Layer 3 of a small transformer language model trained on English Wikipedia (16 layers, counted from 0, width 96).
Take only the direct path to the model's output, skipping the later layers: a vector added to the residual stream pushes a token's score in proportion to its dot product with that token's output vector.

Output vectors of the tokens that the questions are about. A number n stands for (n - 128) times 0.014.
"ision": 135, 121, 209, 119, 147, 109, 156, 118, 149, 58, 147, 124, 92, 119, 119, 138, 126, 53, 137, 160, 145, 100, 147, 116, 139, 86, 125, 126, 146, 114, 121, 138, 88, 119, 162, 100, 107, 161, 136, 102, 173, 107, 140, 134, 35, 79, 77, 110, 204, 108, 98, 109, 157, 114, 114, 152, 108, 153, 111, 119, 116, 119, 105, 105, 129, 162, 160, 177, 164, 135, 146, 163, 185, 185, 137, 91, 131, 117, 79, 155, 45, 125, 130, 122, 163, 143, 162, 173, 70, 83, 123, 158, 108, 158, 205, 145
"ced": 122, 168, 186, 136, 148, 107, 102, 125, 184, 81, 127, 105, 91, 158, 179, 105, 120, 156, 147, 43, 188, 129, 85, 138, 130, 105, 185, 126, 41, 163, 117, 100, 81, 92, 247, 200, 95, 144, 120, 191, 104, 106, 186, 179, 138, 122, 105, 45, 167, 62, 121, 105, 136, 145, 58, 137, 93, 210, 83, 127, 121, 124, 158, 54, 133, 142, 92, 142, 127, 131, 151, 82, 162, 140, 98, 149, 173, 76, 111, 75, 161, 139, 133, 108, 180, 111, 160, 91, 101, 121, 120, 89, 178, 162, 93, 207
"ice": 122, 93, 131, 143, 148, 112, 88, 129, 100, 74, 130, 173, 98, 105, 111, 143, 181, 106, 119, 123, 103, 160, 81, 116, 160, 102, 144, 102, 97, 163, 80, 113, 96, 157, 143, 107, 98, 159, 177, 136, 159, 147, 140, 126, 100, 81, 93, 127, 166, 154, 141, 106, 118, 177, 89, 122, 93, 204, 174, 105, 121, 72, 82, 116, 181, 129, 97, 141, 198, 176, 88, 118, 95, 113, 130, 163, 113, 161, 140, 110, 112, 152, 120, 82, 79, 142, 143, 187, 109, 137, 130, 217, 112, 139, 177, 162
"inn": 152, 115, 97, 154, 236, 96, 125, 91, 104, 102, 146, 124, 104, 119, 168, 149, 146, 53, 159, 128, 164, 118, 127, 133, 133, 141, 101, 108, 105, 126, 158, 93, 89, 91, 205, 143, 124, 104, 108, 182, 134, 129, 139, 83, 133, 112, 132, 120, 101, 126, 142, 115, 132, 78, 138, 120, 131, 172, 141, 124, 188, 119, 108, 51, 114, 108, 94, 168, 140, 130, 186, 98, 161, 116, 124, 129, 181, 167, 119, 106, 116, 137, 182, 81, 129, 159, 146, 157, 83, 63, 129, 170, 45, 180, 160, 116
" ": 113, 128, 114, 102, 79, 125, 92, 102, 113, 163, 167, 103, 169, 115, 129, 162, 113, 181, 122, 133, 154, 129, 115, 143, 102, 99, 103, 107, 154, 98, 112, 137, 154, 138, 91, 122, 159, 103, 126, 105, 151, 127, 87, 121, 149, 152, 165, 138, 154, 131, 144, 148, 97, 107, 143, 143, 155, 109, 107, 130, 118, 135, 128, 160, 159, 100, 111, 160, 131, 141, 123, 109, 77, 127, 112, 141, 83, 115, 165, 153, 145, 145, 130, 97, 124, 154, 137, 114, 165, 159, 135, 97, 125, 129, 119, 130
"ment": 129, 162, 131, 179, 147, 115, 171, 115, 145, 144, 105, 124, 74, 43, 133, 165, 138, 58, 93, 114, 96, 136, 64, 145, 167, 118, 169, 148, 126, 98, 141, 98, 104, 130, 193, 139, 60, 177, 182, 185, 160, 111, 136, 149, 142, 150, 44, 115, 120, 98, 135, 163, 118, 149, 125, 177, 60, 129, 131, 117, 146, 165, 93, 184, 172, 175, 157, 150, 68, 51, 114, 53, 85, 69, 126, 77, 132, 100, 80, 149, 178, 106, 174, 139, 129, 96, 176, 86, 99, 118, 130, 171, 163, 179, 177, 137
"\"": 126, 123, 157, 166, 112, 107, 179, 88, 133, 108, 163, 157, 170, 97, 100, 145, 132, 182, 152, 135, 111, 162, 167, 104, 126, 157, 102, 143, 142, 129, 124, 161, 149, 139, 133, 106, 133, 149, 158, 117, 98, 142, 123, 121, 149, 130, 85, 90, 133, 120, 80, 60, 143, 133, 156, 134, 117, 119, 71, 154, 69, 112, 106, 141, 92, 132, 183, 90, 104, 84, 156, 131, 116, 80, 111, 146, 149, 107, 83, 59, 124, 135, 132, 128, 168, 146, 142, 130, 146, 142, 131, 124, 113, 124, 172, 179
"193": 153, 137, 169, 138, 131, 96, 129, 113, 125, 91, 99, 118, 118, 147, 139, 185, 118, 147, 123, 84, 142, 163, 131, 121, 158, 98, 85, 116, 75, 98, 114, 101, 131, 77, 157, 126, 72, 86, 150, 136, 112, 138, 176, 148, 106, 107, 129, 141, 165, 125, 143, 101, 165, 123, 136, 128, 105, 186, 105, 97, 144, 85, 92, 138, 134, 110, 168, 90, 158, 120, 117, 90, 126, 148, 193, 148, 176, 92, 75, 144, 98, 137, 133, 158, 155, 158, 123, 169, 152, 92, 117, 143, 116, 158, 108, 190
"ular": 162, 113, 222, 152, 148, 99, 133, 167, 79, 96, 75, 91, 117, 116, 147, 113, 145, 57, 172, 156, 175, 70, 154, 117, 151, 86, 132, 186, 108, 178, 134, 38, 194, 94, 215, 142, 122, 140, 98, 131, 153, 91, 114, 146, 90, 141, 100, 109, 158, 74, 151, 106, 155, 134, 152, 183, 96, 142, 123, 129, 142, 85, 111, 158, 183, 102, 115, 161, 71, 64, 137, 119, 161, 107, 105, 81, 152, 107, 179, 118, 111, 144, 111, 123, 167, 86, 158, 111, 61, 111, 120, 124, 151, 110, 215, 154
"m": 105, 113, 118, 89, 76, 76, 119, 181, 188, 108, 158, 131, 130, 128, 132, 103, 95, 174, 135, 164, 100, 117, 127, 130, 141, 146, 149, 101, 136, 102, 101, 83, 165, 178, 130, 121, 141, 134, 92, 148, 103, 102, 130, 155, 136, 153, 69, 135, 81, 127, 156, 160, 128, 133, 101, 110, 95, 110, 135, 156, 137, 166, 120, 109, 144, 163, 167, 126, 94, 89, 91, 188, 145, 130, 142, 73, 110, 129, 151, 163, 119, 122, 151, 170, 158, 188, 108, 97, 85, 131, 124, 102, 151, 121, 148, 137
"usic": 135, 166, 204, 145, 162, 101, 75, 74, 167, 57, 68, 149, 123, 154, 151, 141, 161, 80, 176, 84, 144, 89, 174, 157, 122, 102, 112, 81, 93, 171, 92, 131, 106, 138, 164, 112, 62, 97, 107, 148, 156, 103, 134, 112, 68, 83, 98, 73, 97, 146, 98, 101, 132, 122, 101, 121, 112, 141, 168, 130, 156, 202, 82, 116, 94, 147, 193, 119, 89, 144, 198, 73, 183, 156, 150, 100, 201, 114, 96, 160, 162, 164, 133, 141, 134, 139, 143, 188, 88, 114, 119, 149, 108, 128, 198, 135
"act": 137, 100, 227, 149, 140, 136, 108, 129, 107, 104, 126, 132, 111, 126, 103, 140, 96, 88, 191, 103, 127, 172, 78, 139, 133, 114, 140, 141, 52, 80, 176, 124, 118, 97, 186, 150, 100, 86, 188, 171, 97, 96, 88, 129, 150, 121, 146, 127, 134, 94, 143, 105, 140, 162, 87, 147, 159, 111, 165, 133, 114, 126, 154, 140, 162, 169, 152, 149, 142, 134, 109, 110, 149, 93, 147, 163, 98, 132, 106, 53, 66, 98, 140, 136, 162, 117, 106, 196, 132, 77, 126, 151, 145, 149, 112, 116
"ort": 102, 141, 119, 82, 166, 60, 140, 101, 71, 111, 122, 107, 103, 130, 176, 130, 154, 83, 150, 81, 134, 129, 96, 115, 155, 131, 142, 151, 118, 144, 166, 85, 94, 139, 162, 136, 88, 130, 142, 170, 143, 75, 79, 89, 120, 132, 116, 130, 176, 146, 180, 144, 155, 144, 118, 154, 114, 86, 172, 136, 133, 97, 90, 89, 171, 164, 134, 151, 145, 138, 103, 115, 114, 152, 200, 104, 156, 152, 85, 133, 112, 72, 120, 181, 158, 132, 123, 160, 88, 164, 125, 163, 121, 159, 128, 97

Each question shows what one neuron of this layer's MLP adds at an activation of 1. A number n stands for (n - 128) times 0.005.

n35: 139, 117, 98, 167, 107, 125, 136, 156, 135, 103, 116, 82, 133, 134, 142, 136, 129, 142, 103, 137, 169, 117, 119, 140, 127, 154, 152, 147, 153, 123, 122, 147, 125, 125, 140, 154, 142, 114, 101, 147, 122, 100, 125, 125, 149, 124, 134, 118, 140, 121, 149, 116, 141, 127, 153, 125, 127, 122, 163, 127, 118, 86, 174, 132, 104, 105, 139, 104, 123, 137, 125, 118, 117, 90, 113, 139, 138, 119, 149, 80, 140, 226, 92, 103, 116, 97, 147, 100, 106, 104, 46, 130, 133, 111, 164, 147
Pushed up most: "ular"

n26: 127, 129, 154, 40, 127, 129, 183, 148, 140, 150, 92, 130, 113, 119, 109, 130, 105, 129, 92, 134, 120, 109, 137, 113, 135, 137, 133, 112, 89, 89, 168, 138, 120, 110, 140, 108, 123, 130, 146, 98, 128, 130, 109, 125, 108, 162, 135, 117, 148, 166, 131, 129, 182, 124, 170, 163, 118, 97, 111, 64, 131, 76, 100, 87, 158, 133, 124, 128, 131, 134, 155, 178, 126, 157, 177, 151, 166, 106, 121, 116, 99, 108, 162, 158, 81, 94, 129, 128, 102, 133, 134, 89, 155, 168, 166, 156
Pushed up most: "ision"

n166: 97, 94, 126, 110, 138, 136, 120, 132, 78, 151, 135, 103, 113, 96, 155, 107, 171, 136, 93, 140, 125, 108, 136, 118, 134, 132, 102, 108, 144, 134, 151, 166, 97, 121, 147, 115, 135, 163, 165, 84, 96, 147, 127, 119, 103, 139, 114, 115, 76, 128, 106, 177, 142, 162, 132, 133, 146, 85, 117, 179, 148, 122, 142, 113, 139, 157, 106, 131, 164, 138, 125, 133, 143, 163, 146, 148, 89, 125, 158, 162, 94, 139, 92, 150, 109, 141, 123, 114, 133, 93, 143, 112, 118, 110, 143, 110
Pushed down most: "ced"

n226: 80, 128, 129, 116, 148, 127, 119, 193, 108, 129, 108, 158, 114, 149, 111, 140, 149, 132, 140, 148, 143, 143, 112, 105, 114, 90, 93, 143, 130, 124, 119, 127, 150, 126, 99, 88, 125, 152, 102, 145, 115, 147, 101, 134, 133, 146, 92, 82, 125, 109, 149, 93, 128, 154, 172, 143, 152, 71, 120, 156, 137, 125, 161, 97, 130, 144, 127, 127, 164, 154, 125, 114, 188, 151, 142, 172, 124, 112, 138, 102, 94, 113, 152, 138, 92, 105, 140, 138, 131, 129, 68, 113, 163, 147, 121, 121
Pushed up most: "act"

n57: 145, 126, 154, 159, 143, 96, 100, 148, 129, 106, 139, 111, 164, 141, 127, 109, 118, 127, 131, 154, 152, 156, 115, 138, 125, 115, 91, 124, 150, 108, 130, 148, 126, 144, 155, 125, 122, 157, 121, 96, 150, 132, 168, 123, 140, 133, 144, 153, 130, 122, 116, 127, 102, 110, 135, 143, 152, 147, 122, 117, 112, 145, 136, 118, 154, 168, 71, 138, 130, 126, 122, 121, 105, 110, 119, 90, 113, 116, 94, 134, 116, 133, 78, 109, 120, 151, 143, 88, 117, 146, 142, 129, 118, 150, 152, 95
Which two tokens does it push up most, strongest first? "ision", " "

n176: 108, 139, 122, 146, 102, 130, 94, 119, 101, 111, 105, 105, 117, 124, 154, 119, 138, 152, 105, 130, 108, 101, 117, 127, 138, 162, 132, 148, 108, 159, 147, 131, 109, 86, 99, 145, 113, 112, 140, 140, 113, 116, 113, 147, 147, 114, 159, 113, 156, 98, 152, 142, 152, 110, 145, 178, 149, 124, 171, 142, 103, 99, 110, 138, 116, 141, 156, 165, 167, 93, 125, 123, 139, 133, 119, 135, 120, 162, 152, 166, 121, 135, 138, 110, 137, 152, 114, 86, 101, 112, 136, 138, 143, 87, 129, 102
Pushed down most: "\""

n67: 119, 116, 105, 102, 96, 112, 124, 170, 140, 132, 131, 146, 118, 124, 140, 147, 106, 155, 96, 104, 88, 171, 117, 116, 84, 153, 127, 124, 154, 126, 79, 141, 121, 159, 97, 148, 119, 127, 151, 98, 149, 119, 179, 139, 122, 155, 104, 120, 120, 137, 141, 139, 152, 123, 158, 93, 129, 118, 168, 140, 146, 105, 114, 128, 140, 121, 110, 155, 108, 126, 134, 132, 145, 154, 125, 139, 98, 104, 135, 95, 157, 179, 104, 141, 146, 184, 107, 78, 96, 159, 117, 190, 128, 124, 143, 114
Which two tokens does it push up most, strongest first? "m", "ice"

n81: 99, 145, 189, 89, 179, 114, 145, 110, 125, 148, 124, 138, 117, 109, 120, 127, 128, 118, 119, 159, 127, 169, 135, 111, 134, 119, 121, 154, 131, 126, 152, 133, 173, 83, 128, 144, 92, 130, 106, 143, 126, 121, 149, 140, 136, 123, 139, 140, 122, 95, 142, 143, 128, 89, 132, 97, 128, 114, 141, 77, 98, 106, 117, 112, 110, 172, 125, 119, 77, 112, 119, 152, 94, 161, 132, 157, 130, 114, 145, 117, 134, 136, 125, 150, 134, 132, 131, 118, 182, 166, 153, 90, 130, 96, 155, 119
Which two tokens does it push up most, strongest first? "ular", "\""

n185: 123, 147, 109, 130, 113, 135, 110, 140, 126, 103, 132, 179, 81, 122, 110, 123, 151, 77, 164, 162, 108, 131, 169, 155, 166, 122, 91, 164, 125, 136, 127, 193, 151, 152, 100, 128, 100, 140, 141, 163, 132, 104, 102, 121, 118, 96, 130, 139, 124, 88, 177, 132, 142, 208, 165, 121, 121, 118, 126, 186, 135, 138, 97, 120, 99, 106, 148, 65, 86, 161, 78, 106, 132, 63, 140, 71, 149, 156, 161, 114, 180, 132, 131, 110, 65, 174, 149, 202, 125, 77, 96, 119, 134, 128, 118, 150
Which three tokens does it push up most, strongest first? "usic", "ice", "ment"

n117: 137, 112, 146, 118, 111, 162, 104, 131, 98, 138, 132, 145, 123, 119, 124, 128, 137, 122, 132, 125, 134, 100, 95, 111, 75, 109, 133, 105, 152, 98, 107, 129, 93, 125, 95, 119, 139, 145, 161, 133, 141, 133, 77, 127, 131, 115, 138, 154, 140, 154, 141, 115, 160, 106, 115, 152, 140, 161, 124, 140, 123, 155, 109, 122, 109, 86, 118, 136, 112, 136, 114, 140, 121, 165, 111, 131, 125, 137, 157, 128, 110, 143, 83, 170, 153, 134, 110, 162, 143, 180, 183, 133, 123, 126, 93, 167
Pushed down most: "ment"

n4: 98, 80, 157, 142, 150, 186, 81, 130, 137, 130, 111, 137, 122, 133, 161, 92, 129, 152, 132, 132, 140, 156, 156, 149, 120, 108, 113, 114, 112, 79, 130, 152, 155, 91, 159, 107, 120, 117, 94, 132, 127, 135, 120, 128, 139, 121, 131, 126, 127, 143, 154, 139, 144, 160, 109, 115, 137, 107, 82, 130, 126, 160, 205, 113, 121, 120, 102, 159, 133, 110, 142, 120, 143, 124, 131, 100, 65, 115, 84, 159, 139, 105, 130, 120, 163, 122, 126, 208, 119, 126, 147, 154, 136, 156, 83, 108
Pushed up most: "act"

n6: 133, 123, 122, 108, 147, 112, 139, 123, 178, 141, 168, 149, 123, 154, 124, 142, 82, 128, 105, 88, 74, 121, 122, 118, 171, 149, 111, 149, 149, 145, 162, 174, 108, 128, 151, 149, 92, 157, 144, 135, 142, 95, 115, 80, 160, 106, 88, 177, 156, 175, 105, 111, 103, 93, 111, 123, 112, 137, 141, 98, 75, 149, 101, 114, 115, 132, 153, 136, 148, 112, 81, 99, 154, 142, 117, 72, 143, 136, 93, 191, 129, 133, 144, 143, 106, 141, 156, 74, 123, 130, 184, 137, 141, 105, 145, 119
Pushed up most: "ment"

n19: 136, 130, 119, 128, 142, 146, 110, 147, 119, 98, 137, 128, 139, 163, 109, 130, 147, 141, 148, 155, 143, 129, 56, 105, 108, 114, 152, 151, 149, 113, 139, 139, 142, 155, 163, 109, 143, 154, 131, 146, 157, 107, 121, 142, 165, 123, 116, 90, 154, 140, 108, 89, 119, 160, 105, 123, 139, 137, 108, 158, 120, 175, 92, 128, 131, 176, 151, 95, 130, 96, 97, 126, 148, 148, 124, 102, 104, 117, 115, 111, 113, 135, 99, 116, 114, 136, 107, 140, 102, 99, 146, 92, 131, 134, 104, 155
Pushed up most: "ced"

n51: 75, 134, 130, 153, 113, 134, 83, 117, 142, 97, 135, 152, 115, 125, 162, 120, 95, 159, 127, 75, 159, 98, 130, 109, 148, 129, 102, 110, 152, 103, 152, 155, 169, 158, 145, 113, 139, 123, 115, 169, 155, 145, 134, 144, 157, 140, 130, 92, 131, 96, 153, 165, 137, 143, 134, 69, 149, 107, 139, 146, 131, 124, 136, 99, 103, 175, 132, 155, 111, 198, 143, 134, 172, 148, 56, 59, 166, 132, 122, 127, 100, 135, 100, 104, 146, 105, 112, 158, 120, 130, 149, 134, 83, 97, 163, 128
Pushed up most: "usic"

n144: 114, 133, 102, 101, 146, 127, 153, 107, 116, 100, 94, 117, 107, 114, 190, 140, 143, 111, 89, 133, 137, 103, 112, 105, 177, 83, 113, 131, 154, 167, 131, 82, 95, 171, 165, 141, 147, 84, 141, 83, 115, 96, 92, 131, 178, 45, 170, 158, 175, 111, 106, 145, 99, 142, 153, 83, 62, 148, 123, 95, 163, 161, 87, 118, 189, 136, 153, 156, 170, 142, 114, 162, 142, 158, 127, 117, 139, 103, 156, 167, 127, 108, 155, 139, 85, 112, 147, 98, 103, 148, 71, 180, 122, 146, 159, 102
Pushed down most: "\""

n124: 130, 130, 178, 150, 155, 133, 88, 100, 117, 133, 126, 154, 155, 130, 99, 107, 124, 137, 121, 100, 133, 97, 115, 125, 111, 140, 117, 98, 140, 106, 152, 109, 98, 126, 105, 108, 97, 137, 137, 132, 112, 89, 124, 150, 157, 124, 152, 122, 147, 170, 118, 153, 130, 129, 124, 180, 135, 150, 135, 112, 115, 99, 125, 153, 68, 141, 100, 125, 135, 146, 189, 147, 126, 119, 121, 71, 115, 138, 122, 149, 105, 151, 107, 114, 169, 80, 134, 129, 120, 158, 158, 146, 119, 108, 147, 139
Pushed up most: "usic"

n70: 145, 104, 108, 104, 106, 123, 153, 94, 139, 127, 169, 137, 124, 152, 152, 128, 114, 119, 118, 106, 128, 71, 120, 144, 115, 192, 141, 117, 170, 150, 120, 119, 140, 95, 126, 122, 110, 151, 117, 125, 94, 83, 126, 135, 176, 142, 173, 151, 130, 126, 133, 142, 134, 118, 125, 110, 121, 99, 123, 100, 147, 133, 163, 133, 149, 167, 135, 127, 149, 135, 100, 92, 117, 144, 131, 104, 154, 123, 105, 114, 163, 140, 137, 142, 127, 85, 91, 145, 122, 136, 108, 91, 132, 128, 146, 103
Pushed up most: "ort"

n89: 139, 111, 185, 110, 139, 126, 135, 106, 111, 152, 128, 147, 151, 142, 127, 189, 118, 114, 77, 114, 126, 101, 113, 128, 153, 119, 133, 157, 139, 80, 129, 90, 105, 108, 165, 95, 136, 146, 101, 153, 159, 98, 123, 80, 125, 133, 88, 145, 86, 129, 114, 138, 80, 113, 136, 139, 131, 182, 91, 189, 142, 134, 102, 124, 144, 123, 139, 128, 131, 151, 117, 214, 179, 148, 103, 177, 95, 128, 152, 132, 116, 116, 155, 141, 135, 79, 122, 128, 137, 129, 131, 96, 111, 114, 114, 107
Pushed up most: "ision"

n179: 142, 93, 127, 91, 177, 117, 155, 146, 110, 111, 138, 120, 120, 131, 139, 95, 137, 168, 137, 64, 143, 102, 111, 122, 95, 115, 109, 112, 148, 137, 144, 141, 128, 162, 166, 117, 155, 126, 116, 126, 139, 103, 138, 117, 128, 115, 143, 142, 107, 118, 139, 165, 115, 115, 99, 142, 115, 98, 119, 148, 137, 129, 129, 120, 159, 122, 110, 121, 123, 124, 123, 152, 170, 133, 138, 147, 115, 127, 140, 144, 141, 82, 114, 123, 157, 129, 133, 102, 110, 144, 123, 154, 108, 110, 125, 107
Pushed up most: "ort"